Layer 12 of a small transformer language model trained on English Wikipedia (20 layers, counted from 0, width 128).
A neuron's activation on a vector x is SiLU(gate . x) times (in . x), where the dot is the dot product.

Input weights of the MLP neurons that the questions are about. A number n stands for (n - 500) times 0.0011.
n104 gate: 447,485,429,511,828,279,369,725,392,449,486,378,355,635,536,451,339,265,456,400,525,367,616,344,303,504,372,148,524,549,451,415,518,471,385,333,504,428,295,414,431,589,589,496,600,560,605,406,607,343,363,646,496,622,256,384,581,748,515,515,516,593,512,352,630,136,496,406,470,840,557,542,375,381,651,356,600,327,571,536,504,484,526,358,488,683,641,472,399,407,298,461,775,611,553,350,466,623,729,719,425,640,593,401,476,676,496,524,484,567,689,493,350,486,726,496,592,481,440,603,355,496,419,525,484,373,793,532
n138 gate: 445,504,459,819,708,516,484,492,401,658,522,445,663,522,751,562,696,463,534,631,374,317,434,323,582,364,624,480,414,561,575,552,594,727,472,689,178,604,648,622,571,379,364,480,560,533,574,399,521,630,533,647,446,609,585,404,504,412,161,383,628,492,689,437,500,422,542,363,418,485,429,271,790,619,548,460,393,288,553,355,426,566,496,417,508,632,689,579,442,806,433,423,704,480,426,611,417,428,764,456,601,469,391,636,373,237,646,297,342,447,606,557,629,563,618,659,512,804,426,654,235,279,500,644,569,447,256,259
n248 gate: 630,383,317,632,352,552,603,452,317,349,329,542,204,430,717,636,532,539,608,294,482,421,517,521,482,676,416,746,504,489,686,386,485,323,462,500,409,478,674,556,729,367,602,415,391,381,574,538,604,746,345,441,606,777,370,296,592,415,467,444,611,680,723,321,647,386,334,594,471,631,669,656,611,492,551,466,486,105,534,715,352,351,642,504,517,436,659,720,686,482,261,625,825,557,446,382,483,796,674,622,578,492,458,667,396,427,557,693,716,556,540,556,426,484,547,955,513,730,740,563,386,279,487,645,504,509,540,613
n350 gate: 332,698,640,496,356,597,397,558,353,596,625,481,488,579,504,337,772,457,730,225,644,520,480,592,405,427,299,629,496,661,381,304,652,277,207,414,512,646,553,500,571,460,311,683,492,453,357,519,528,712,650,628,709,260,485,618,493,592,346,342,611,493,463,444,568,332,536,512,548,548,603,434,576,579,405,412,451,352,331,528,535,421,366,413,362,607,276,425,306,727,417,531,514,325,574,492,609,398,405,534,746,545,413,403,718,730,383,414,472,562,516,493,353,465,563,380,519,329,469,695,447,172,590,420,557,512,260,543
n371 gate: 717,656,326,549,697,524,365,351,479,610,525,329,616,517,383,647,442,611,460,592,433,665,528,477,454,681,384,546,619,521,367,301,549,445,393,333,521,412,531,351,712,346,276,523,720,432,478,379,574,708,516,481,576,813,284,430,844,675,463,350,492,489,798,606,496,476,402,562,738,411,512,513,543,684,458,442,396,577,367,396,433,476,500,584,602,653,318,716,629,249,468,178,518,658,504,397,607,316,527,511,371,447,416,758,468,429,556,732,684,488,586,489,685,525,496,646,339,620,627,393,670,504,389,589,527,276,484,536
n386 gate: 252,722,563,440,566,543,333,551,652,585,542,560,414,725,380,392,839,476,561,553,756,357,697,585,512,439,338,489,433,748,404,708,667,688,674,606,332,496,523,419,517,456,611,799,418,544,596,488,394,457,452,511,528,580,469,446,587,528,500,453,431,537,529,241,544,295,540,512,455,496,308,376,438,379,588,485,586,322,585,413,590,555,507,686,515,424,335,353,444,432,520,469,664,527,522,159,628,610,466,432,663,485,521,468,629,405,559,381,401,399,504,814,637,232,337,352,523,462,539,579,447,289,579,307,693,718,645,367
n402 gate: 563,338,647,484,496,252,628,415,182,585,544,547,659,207,308,340,504,298,587,353,292,454,516,617,422,402,541,368,295,612,667,544,540,436,524,426,534,653,464,492,588,500,428,456,530,657,597,577,453,577,600,476,483,450,309,272,474,651,392,136,392,589,427,414,454,413,555,363,422,423,308,375,875,393,636,392,131,428,597,256,266,525,336,452,334,293,516,529,384,668,492,569,424,275,477,405,484,552,516,488,755,735,587,644,512,651,465,545,330,484,525,428,551,426,578,492,607,480,340,528,402,621,171,526,605,526,618,798
n445 gate: 359,334,567,576,538,571,464,675,566,388,616,480,342,643,380,308,675,631,411,285,358,440,416,496,798,456,398,516,429,578,667,606,683,484,646,432,575,679,709,783,515,534,451,331,205,585,377,500,788,512,393,512,389,733,400,311,582,690,263,523,525,658,610,512,388,318,179,599,616,393,178,220,562,443,836,554,566,488,450,576,458,305,692,516,496,593,738,321,696,655,462,433,661,563,548,467,617,394,570,374,592,460,522,422,458,473,378,559,466,354,622,577,685,527,542,513,386,484,858,350,724,239,362,519,376,531,440,588
n104 in: 331,402,765,693,582,333,489,465,590,369,392,511,500,450,345,385,508,641,676,417,422,662,555,450,772,666,496,511,570,400,516,364,479,673,489,696,610,500,728,349,615,392,359,359,565,520,434,623,427,438,266,337,393,817,643,260,435,504,353,330,538,445,414,309,468,551,552,527,615,390,389,372,381,440,276,768,369,507,689,208,430,472,544,651,292,475,377,733,746,512,508,558,462,461,300,519,500,417,340,447,604,485,450,379,504,224,438,425,425,418,375,522,609,433,500,564,613,485,371,568,251,214,334,563,477,450,388,446
n138 in: 309,537,538,540,470,302,548,559,740,893,553,423,544,545,703,456,474,326,399,680,500,397,407,438,267,227,410,653,745,396,284,619,609,340,582,542,434,432,471,257,482,444,574,806,376,624,652,650,803,626,732,385,359,383,580,785,496,361,417,285,620,786,513,528,431,517,456,442,472,528,461,460,359,590,685,289,598,426,371,389,305,547,433,463,249,446,524,226,423,569,363,718,662,597,472,529,801,574,562,402,496,597,455,518,792,553,551,333,534,420,561,531,633,443,466,504,471,285,322,553,359,298,275,504,504,500,279,551
n248 in: 479,348,723,230,504,552,512,565,505,227,398,559,404,593,223,367,427,351,617,496,542,518,381,487,403,450,566,526,264,612,723,314,523,496,339,579,326,425,491,470,689,384,641,521,573,420,537,543,187,539,349,572,398,549,157,739,298,383,335,468,414,751,308,399,182,447,450,547,362,393,580,597,676,614,607,316,252,630,660,588,461,801,553,699,500,480,517,447,429,688,416,396,313,653,488,741,260,368,444,263,556,370,505,554,496,449,668,226,146,657,780,444,445,571,346,374,483,577,180,513,459,282,475,606,573,622,540,461
n350 in: 470,591,730,244,504,543,519,646,575,488,369,664,359,661,585,500,517,548,537,481,349,375,588,359,504,582,865,485,678,207,399,627,771,621,607,456,587,412,666,461,452,593,531,364,346,628,305,461,492,516,243,573,584,325,535,337,449,467,686,522,558,474,148,253,492,572,308,703,534,425,726,546,290,469,627,481,679,408,430,428,579,428,411,469,414,544,660,312,617,500,315,661,454,492,571,577,328,527,442,638,355,443,496,369,544,450,537,636,504,520,917,518,489,557,586,232,427,504,397,298,508,371,485,511,453,483,240,528
n371 in: 250,479,299,492,555,564,472,513,473,711,652,537,214,464,361,512,567,629,551,570,450,422,629,214,365,473,547,417,841,481,370,562,424,457,331,534,567,539,700,559,563,361,517,304,433,422,544,429,239,399,387,616,785,360,801,550,815,391,568,579,663,500,371,557,496,569,434,290,439,436,374,468,609,327,413,584,661,512,310,315,551,642,380,587,496,480,189,478,790,426,314,445,803,526,678,624,746,720,425,471,462,337,391,677,253,442,384,440,599,572,676,610,492,569,481,710,591,554,521,717,402,513,842,458,302,363,518,347
n386 in: 404,585,527,788,561,527,362,466,492,705,599,552,496,672,363,846,484,419,588,626,528,368,477,508,549,747,446,601,561,719,582,589,303,631,444,361,368,182,522,322,470,422,515,605,452,523,522,379,325,439,364,370,481,512,382,717,518,303,475,592,770,615,464,544,445,620,460,368,562,417,543,209,613,359,705,312,677,450,439,581,653,531,600,422,504,761,390,516,586,429,590,572,428,339,478,270,695,641,631,433,602,449,586,468,534,484,518,403,733,306,508,468,442,431,361,496,396,504,658,611,336,329,604,276,526,549,445,458
n402 in: 261,380,535,374,562,527,452,573,292,573,458,339,647,446,484,459,565,473,514,545,726,212,340,381,574,294,449,398,590,644,405,474,638,489,350,547,508,402,538,196,399,544,670,557,590,315,452,661,674,727,563,425,397,592,303,462,532,488,515,309,607,577,622,507,584,339,737,481,500,533,706,360,592,466,583,424,834,439,623,697,387,465,533,628,496,228,496,472,496,492,366,570,503,519,721,331,601,662,584,436,531,634,293,657,757,652,689,339,402,326,504,532,636,398,563,460,425,470,438,567,354,330,267,416,527,284,492,764
n445 in: 290,244,822,504,338,508,579,725,471,406,546,462,492,572,464,368,802,232,507,623,399,149,676,386,794,822,548,453,766,465,476,415,546,361,573,672,284,452,651,567,473,488,392,426,454,476,515,371,578,280,468,446,500,561,504,508,485,484,440,445,422,470,704,458,394,448,475,394,451,780,289,345,551,492,295,488,475,408,288,464,580,440,459,219,602,602,485,303,443,683,573,488,489,480,443,346,481,569,756,588,441,375,297,479,385,525,541,753,436,706,615,518,429,586,550,309,573,508,568,450,346,738,684,400,418,389,443,449

Each question shows a token from some text and the vector x that enters the MLP there. A number n stands for (n - 500) times 0.015.

" first": 564,556,603,453,497,395,602,496,496,494,630,506,623,472,469,499,339,487,532,423,574,593,643,563,566,449,511,460,423,502,520,252,257,674,502,634,433,479,521,524,532,482,538,437,623,579,380,553,420,680,559,410,368,336,610,461,371,315,740,544,495,586,446,645,514,456,501,475,554,577,456,381,525,468,582,363,474,585,519,554,396,600,660,624,469,524,346,610,359,448,509,473,392,552,672,539,564,568,399,374,422,395,414,461,493,530,400,535,264,675,372,353,365,692,209,487,612,442,509,346,458,563,390,495,521,573,455,488
Which of these neurons fires most? n350

"ot": 376,451,409,376,385,513,696,445,322,478,435,312,499,626,634,507,391,491,423,476,520,531,540,447,389,383,638,493,593,433,358,503,409,380,373,362,532,397,514,543,374,404,671,444,479,602,529,449,771,569,661,422,475,443,317,768,312,268,560,512,495,530,669,396,595,542,592,396,522,418,512,563,423,475,626,504,452,565,518,657,529,358,653,567,635,479,353,506,548,532,461,636,427,553,528,533,526,519,487,472,374,417,460,606,621,754,512,524,406,429,511,389,535,672,519,537,549,428,348,420,442,711,431,307,410,516,309,534
The most active neuron and its activation: n104, at about 1.1

"ive": 578,479,553,349,613,432,642,459,433,436,501,490,504,579,419,459,568,702,388,391,563,652,415,671,510,404,491,468,425,178,532,743,171,599,709,539,466,460,326,436,492,431,752,532,277,369,456,400,285,429,698,449,310,495,390,565,182,597,617,433,422,678,584,426,488,544,613,590,577,349,588,455,574,435,475,568,342,595,489,487,443,474,570,590,552,613,425,515,516,496,373,656,255,571,661,493,323,573,542,500,440,545,526,426,651,542,452,427,476,492,476,570,528,487,425,442,593,479,552,460,434,446,499,410,540,446,516,504
Which of these neurons fires most? n445

" the": 476,334,391,471,696,406,662,535,566,551,648,394,396,551,451,207,468,619,482,497,478,479,379,644,550,632,514,386,641,462,281,481,298,488,587,575,486,615,437,416,453,582,538,522,539,494,146,441,532,330,529,516,462,477,641,553,554,371,630,662,409,552,482,597,490,447,468,443,649,418,512,584,477,463,523,664,439,372,218,513,477,450,442,528,532,703,534,449,522,493,583,450,427,511,510,506,474,477,541,415,404,516,404,287,503,552,454,528,325,592,569,417,477,614,344,533,575,392,555,467,446,466,408,264,507,505,521,543
Which of these neurons fires most? n445

"t": 518,592,603,522,374,569,653,487,590,575,391,491,451,510,393,694,397,485,321,649,634,686,533,381,289,508,528,423,437,425,412,569,246,607,477,431,538,393,375,560,376,554,457,421,554,534,525,515,510,631,532,467,655,440,636,523,442,510,538,644,542,526,568,620,627,540,535,413,586,428,534,648,451,501,430,556,371,497,444,612,499,524,713,473,698,615,362,487,567,411,533,512,447,493,631,461,539,534,588,396,299,463,589,525,447,526,696,589,441,589,535,529,456,450,379,502,648,351,507,464,566,534,520,522,542,565,447,598
Which three neurons fire most, strongest first? n371, n104, n248

"all": 431,460,380,605,338,578,774,557,505,452,322,456,652,485,518,429,410,459,467,632,412,554,494,465,371,426,434,522,438,417,320,340,484,660,552,649,396,469,508,456,520,501,570,357,583,654,598,620,447,527,611,432,536,636,538,475,237,276,551,642,461,505,366,560,540,475,430,482,615,448,502,629,583,553,511,633,526,695,361,603,569,400,741,414,461,582,562,488,571,576,499,463,502,571,638,559,474,517,508,469,352,509,491,505,475,688,397,526,600,609,613,313,467,709,286,701,540,551,467,416,567,637,474,534,580,382,497,422
Which two neurons fire most, strongest first? n248, n104

"ters": 590,586,654,477,387,627,674,510,404,502,445,663,448,516,386,530,653,577,334,569,414,446,558,484,502,495,474,488,503,340,430,555,374,694,626,562,430,540,233,417,373,433,599,481,586,482,325,587,578,437,622,449,421,506,460,526,330,397,580,651,266,533,536,510,393,455,546,511,498,424,531,437,701,413,495,359,569,502,587,620,441,520,668,504,587,547,431,435,552,595,420,429,359,569,579,527,601,443,634,624,548,379,594,542,815,610,527,483,471,527,529,336,547,661,440,528,549,330,460,376,531,507,527,478,516,494,615,423
The most active neuron and its activation: n104, at about 0.95

"ical": 371,361,712,504,476,643,635,429,465,472,613,464,521,371,446,434,622,556,456,638,329,489,511,515,629,477,449,503,506,456,485,588,232,590,470,413,400,497,342,451,467,420,488,459,502,592,375,637,459,502,561,335,386,540,583,472,275,570,674,563,535,539,306,524,420,379,587,444,571,501,525,560,490,478,447,435,523,514,640,404,459,542,565,451,545,553,561,536,479,434,357,505,404,509,505,532,523,606,620,501,410,305,514,584,473,420,601,521,489,682,457,547,531,496,272,481,531,440,670,332,435,596,500,446,421,560,417,559
Which of these neurons fires most? n138

"omin": 468,540,396,486,529,642,482,351,514,397,620,451,522,535,310,446,579,661,539,595,435,639,497,438,462,548,565,597,399,445,505,465,382,371,524,577,378,488,628,509,376,480,604,399,465,800,736,422,470,439,644,557,338,400,331,551,422,384,609,672,317,428,396,589,582,518,344,464,596,602,541,450,453,424,488,515,482,524,702,511,627,483,612,556,560,701,601,510,614,436,465,387,449,442,607,573,597,420,478,403,396,465,393,508,529,447,497,598,361,516,511,402,598,535,466,445,621,578,431,334,610,566,479,369,479,438,556,526
Which three neurons fire most, strongest first? n138, n402, n104

"w": 569,599,399,295,478,527,718,634,345,512,530,576,534,587,589,406,475,301,475,473,426,588,519,489,385,513,676,489,505,392,540,469,388,489,318,510,546,425,687,323,488,477,546,481,609,502,615,467,425,420,578,558,266,569,501,604,158,441,457,660,458,508,432,616,416,469,471,408,560,304,577,430,632,526,473,489,398,565,589,625,461,582,516,628,541,521,615,568,483,632,549,576,515,329,433,567,544,407,569,466,469,531,533,438,546,620,629,526,422,405,478,449,407,558,459,474,492,504,584,611,470,650,326,500,546,503,549,500
The most active neuron and its activation: n402, at about 1.3

"ad": 574,489,485,341,631,485,379,480,489,573,471,534,617,536,688,565,449,519,357,455,436,485,506,448,489,401,614,425,663,483,523,406,296,683,413,548,508,495,546,494,373,510,527,504,426,511,621,645,690,468,443,427,456,415,544,506,360,230,362,732,602,492,420,562,566,401,446,532,750,323,443,520,532,307,559,620,619,487,601,494,594,348,660,612,494,736,382,514,630,644,391,507,338,411,536,445,489,727,524,543,447,477,382,454,676,502,599,526,643,575,480,382,546,691,430,492,489,500,373,568,519,514,566,375,461,304,449,421
Which two neurons fire most, strongest first? n248, n138

"che": 388,587,294,582,632,506,574,400,446,628,634,642,412,549,561,508,517,447,607,652,412,462,484,794,320,612,625,467,590,262,420,592,483,535,354,450,401,476,463,504,479,567,515,496,565,473,600,468,587,286,461,526,448,525,596,415,425,416,567,670,418,445,602,559,525,593,579,463,659,351,530,581,252,506,402,375,342,594,507,744,485,541,613,355,417,551,613,498,650,588,304,447,506,487,458,605,508,595,614,423,635,529,709,403,600,421,417,679,505,497,559,370,345,550,535,322,622,397,630,416,589,692,482,482,518,488,360,511
Which of these neurons fires most? n248

",": 553,456,490,618,406,493,630,557,553,487,507,413,530,562,559,532,550,480,447,517,405,527,525,508,531,475,504,510,526,399,519,550,310,409,621,449,505,449,499,520,421,517,665,499,528,425,294,454,448,395,399,486,472,423,381,484,412,408,539,348,491,492,441,608,465,543,545,453,707,500,369,541,436,483,444,481,555,629,504,579,429,532,506,536,454,471,369,495,546,395,606,506,438,520,691,494,492,503,586,579,485,335,618,390,550,485,564,508,434,430,522,760,448,570,395,378,695,430,541,572,595,598,368,459,580,501,425,580
The most active neuron and its activation: n371, at about 0.32

" The": 446,299,409,608,438,356,695,536,585,395,854,262,361,463,517,154,512,445,338,397,485,450,354,680,530,592,600,382,520,510,379,406,248,490,397,560,439,518,520,461,439,441,711,427,563,530,295,495,632,466,532,527,487,447,707,487,495,528,626,546,442,747,542,541,498,443,527,536,697,414,473,522,457,513,553,606,381,327,340,578,376,478,400,443,506,628,402,554,520,515,514,463,469,580,570,550,361,429,502,387,497,449,367,420,496,520,549,529,355,585,515,588,376,670,218,577,608,399,524,322,575,329,522,321,429,528,465,400
The most active neuron and its activation: n445, at about 16

" under": 468,752,504,437,659,448,611,511,365,622,572,195,611,620,644,601,455,531,531,553,625,342,611,784,590,604,570,491,635,527,703,451,492,521,533,641,521,427,360,614,416,490,794,593,556,630,469,636,574,425,248,449,325,280,541,552,556,387,594,418,406,401,341,476,588,646,546,221,557,535,715,436,572,549,632,613,488,670,338,459,543,613,653,606,401,761,533,613,503,430,500,391,247,390,489,475,642,747,731,478,432,448,465,554,618,675,522,605,314,386,614,543,285,499,235,435,637,352,544,653,745,457,624,422,298,483,515,534
The most active neuron and its activation: n386, at about 4.2

" J": 700,451,339,346,480,374,726,437,406,376,579,540,461,699,475,443,512,692,520,532,425,559,616,416,616,569,563,528,647,347,465,457,364,297,262,422,517,482,453,396,402,476,435,285,329,568,689,513,471,459,601,486,456,545,627,365,356,480,553,422,516,370,461,627,694,377,394,380,547,514,606,452,340,498,384,540,580,605,638,441,541,307,446,589,555,565,559,459,460,449,628,451,353,514,534,583,496,365,424,557,584,372,557,445,622,432,574,455,396,512,465,612,261,746,528,485,558,424,531,656,581,547,561,571,522,500,492,589
Which of these neurons fires most? n248

" eff": 629,486,484,451,371,611,492,502,412,504,453,518,426,492,502,579,506,513,496,600,443,527,557,646,357,602,490,459,492,528,401,515,273,523,398,403,449,462,474,407,322,569,656,248,464,756,572,481,622,459,584,654,432,410,478,546,350,544,473,549,342,387,404,384,272,642,322,495,663,587,516,530,280,487,428,642,563,558,748,480,432,435,622,398,517,641,433,713,400,528,560,233,482,403,449,662,583,531,606,520,485,430,447,519,701,542,431,438,572,344,497,550,439,689,377,552,498,344,540,486,468,506,491,493,504,734,565,597
Which three neurons fire most, strongest first? n402, n371, n445

"al": 509,430,559,392,448,600,571,338,552,376,439,509,389,500,519,631,465,594,449,599,523,474,395,512,380,521,311,490,555,393,630,533,147,646,309,517,437,440,554,533,388,456,712,450,720,664,715,566,725,439,221,336,544,529,480,660,561,220,500,619,586,473,546,455,704,462,353,433,489,406,652,727,388,567,575,700,548,553,641,599,295,474,430,559,541,518,729,562,575,433,451,413,575,410,622,536,432,573,495,560,383,535,484,562,547,597,446,451,587,659,551,544,387,594,472,706,367,496,504,510,653,654,449,348,638,529,440,424
Which of these neurons fires most? n248

"n": 511,591,448,347,402,559,643,481,347,593,687,676,466,513,505,549,574,440,405,465,472,539,624,463,487,404,442,434,506,488,417,537,502,446,405,387,495,477,418,561,415,502,376,406,477,612,573,461,369,340,591,500,255,307,622,558,511,695,471,690,397,465,469,610,389,369,546,457,557,377,453,654,302,480,449,574,414,490,620,501,592,532,526,585,466,684,465,417,505,635,535,583,355,508,566,532,525,502,426,625,493,545,420,400,520,449,445,557,613,550,560,558,518,604,440,596,378,470,480,517,666,612,519,418,422,564,430,473
Which three neurons fire most, strongest first? n402, n104, n350

"em": 333,560,412,358,370,492,617,444,655,463,570,626,368,501,517,581,367,564,349,480,400,473,348,540,604,624,450,612,471,575,344,601,567,520,577,675,578,546,522,474,347,574,591,440,524,521,713,528,381,413,469,477,325,455,689,456,259,508,567,629,440,424,639,477,704,443,513,621,670,509,506,715,449,468,469,625,522,511,627,500,535,584,520,420,586,608,499,469,566,494,531,698,506,526,484,563,430,494,674,470,385,513,598,555,574,312,352,508,690,507,602,280,595,590,473,371,347,405,474,353,371,543,570,380,471,388,592,680
The most active neuron and its activation: n248, at about 1.1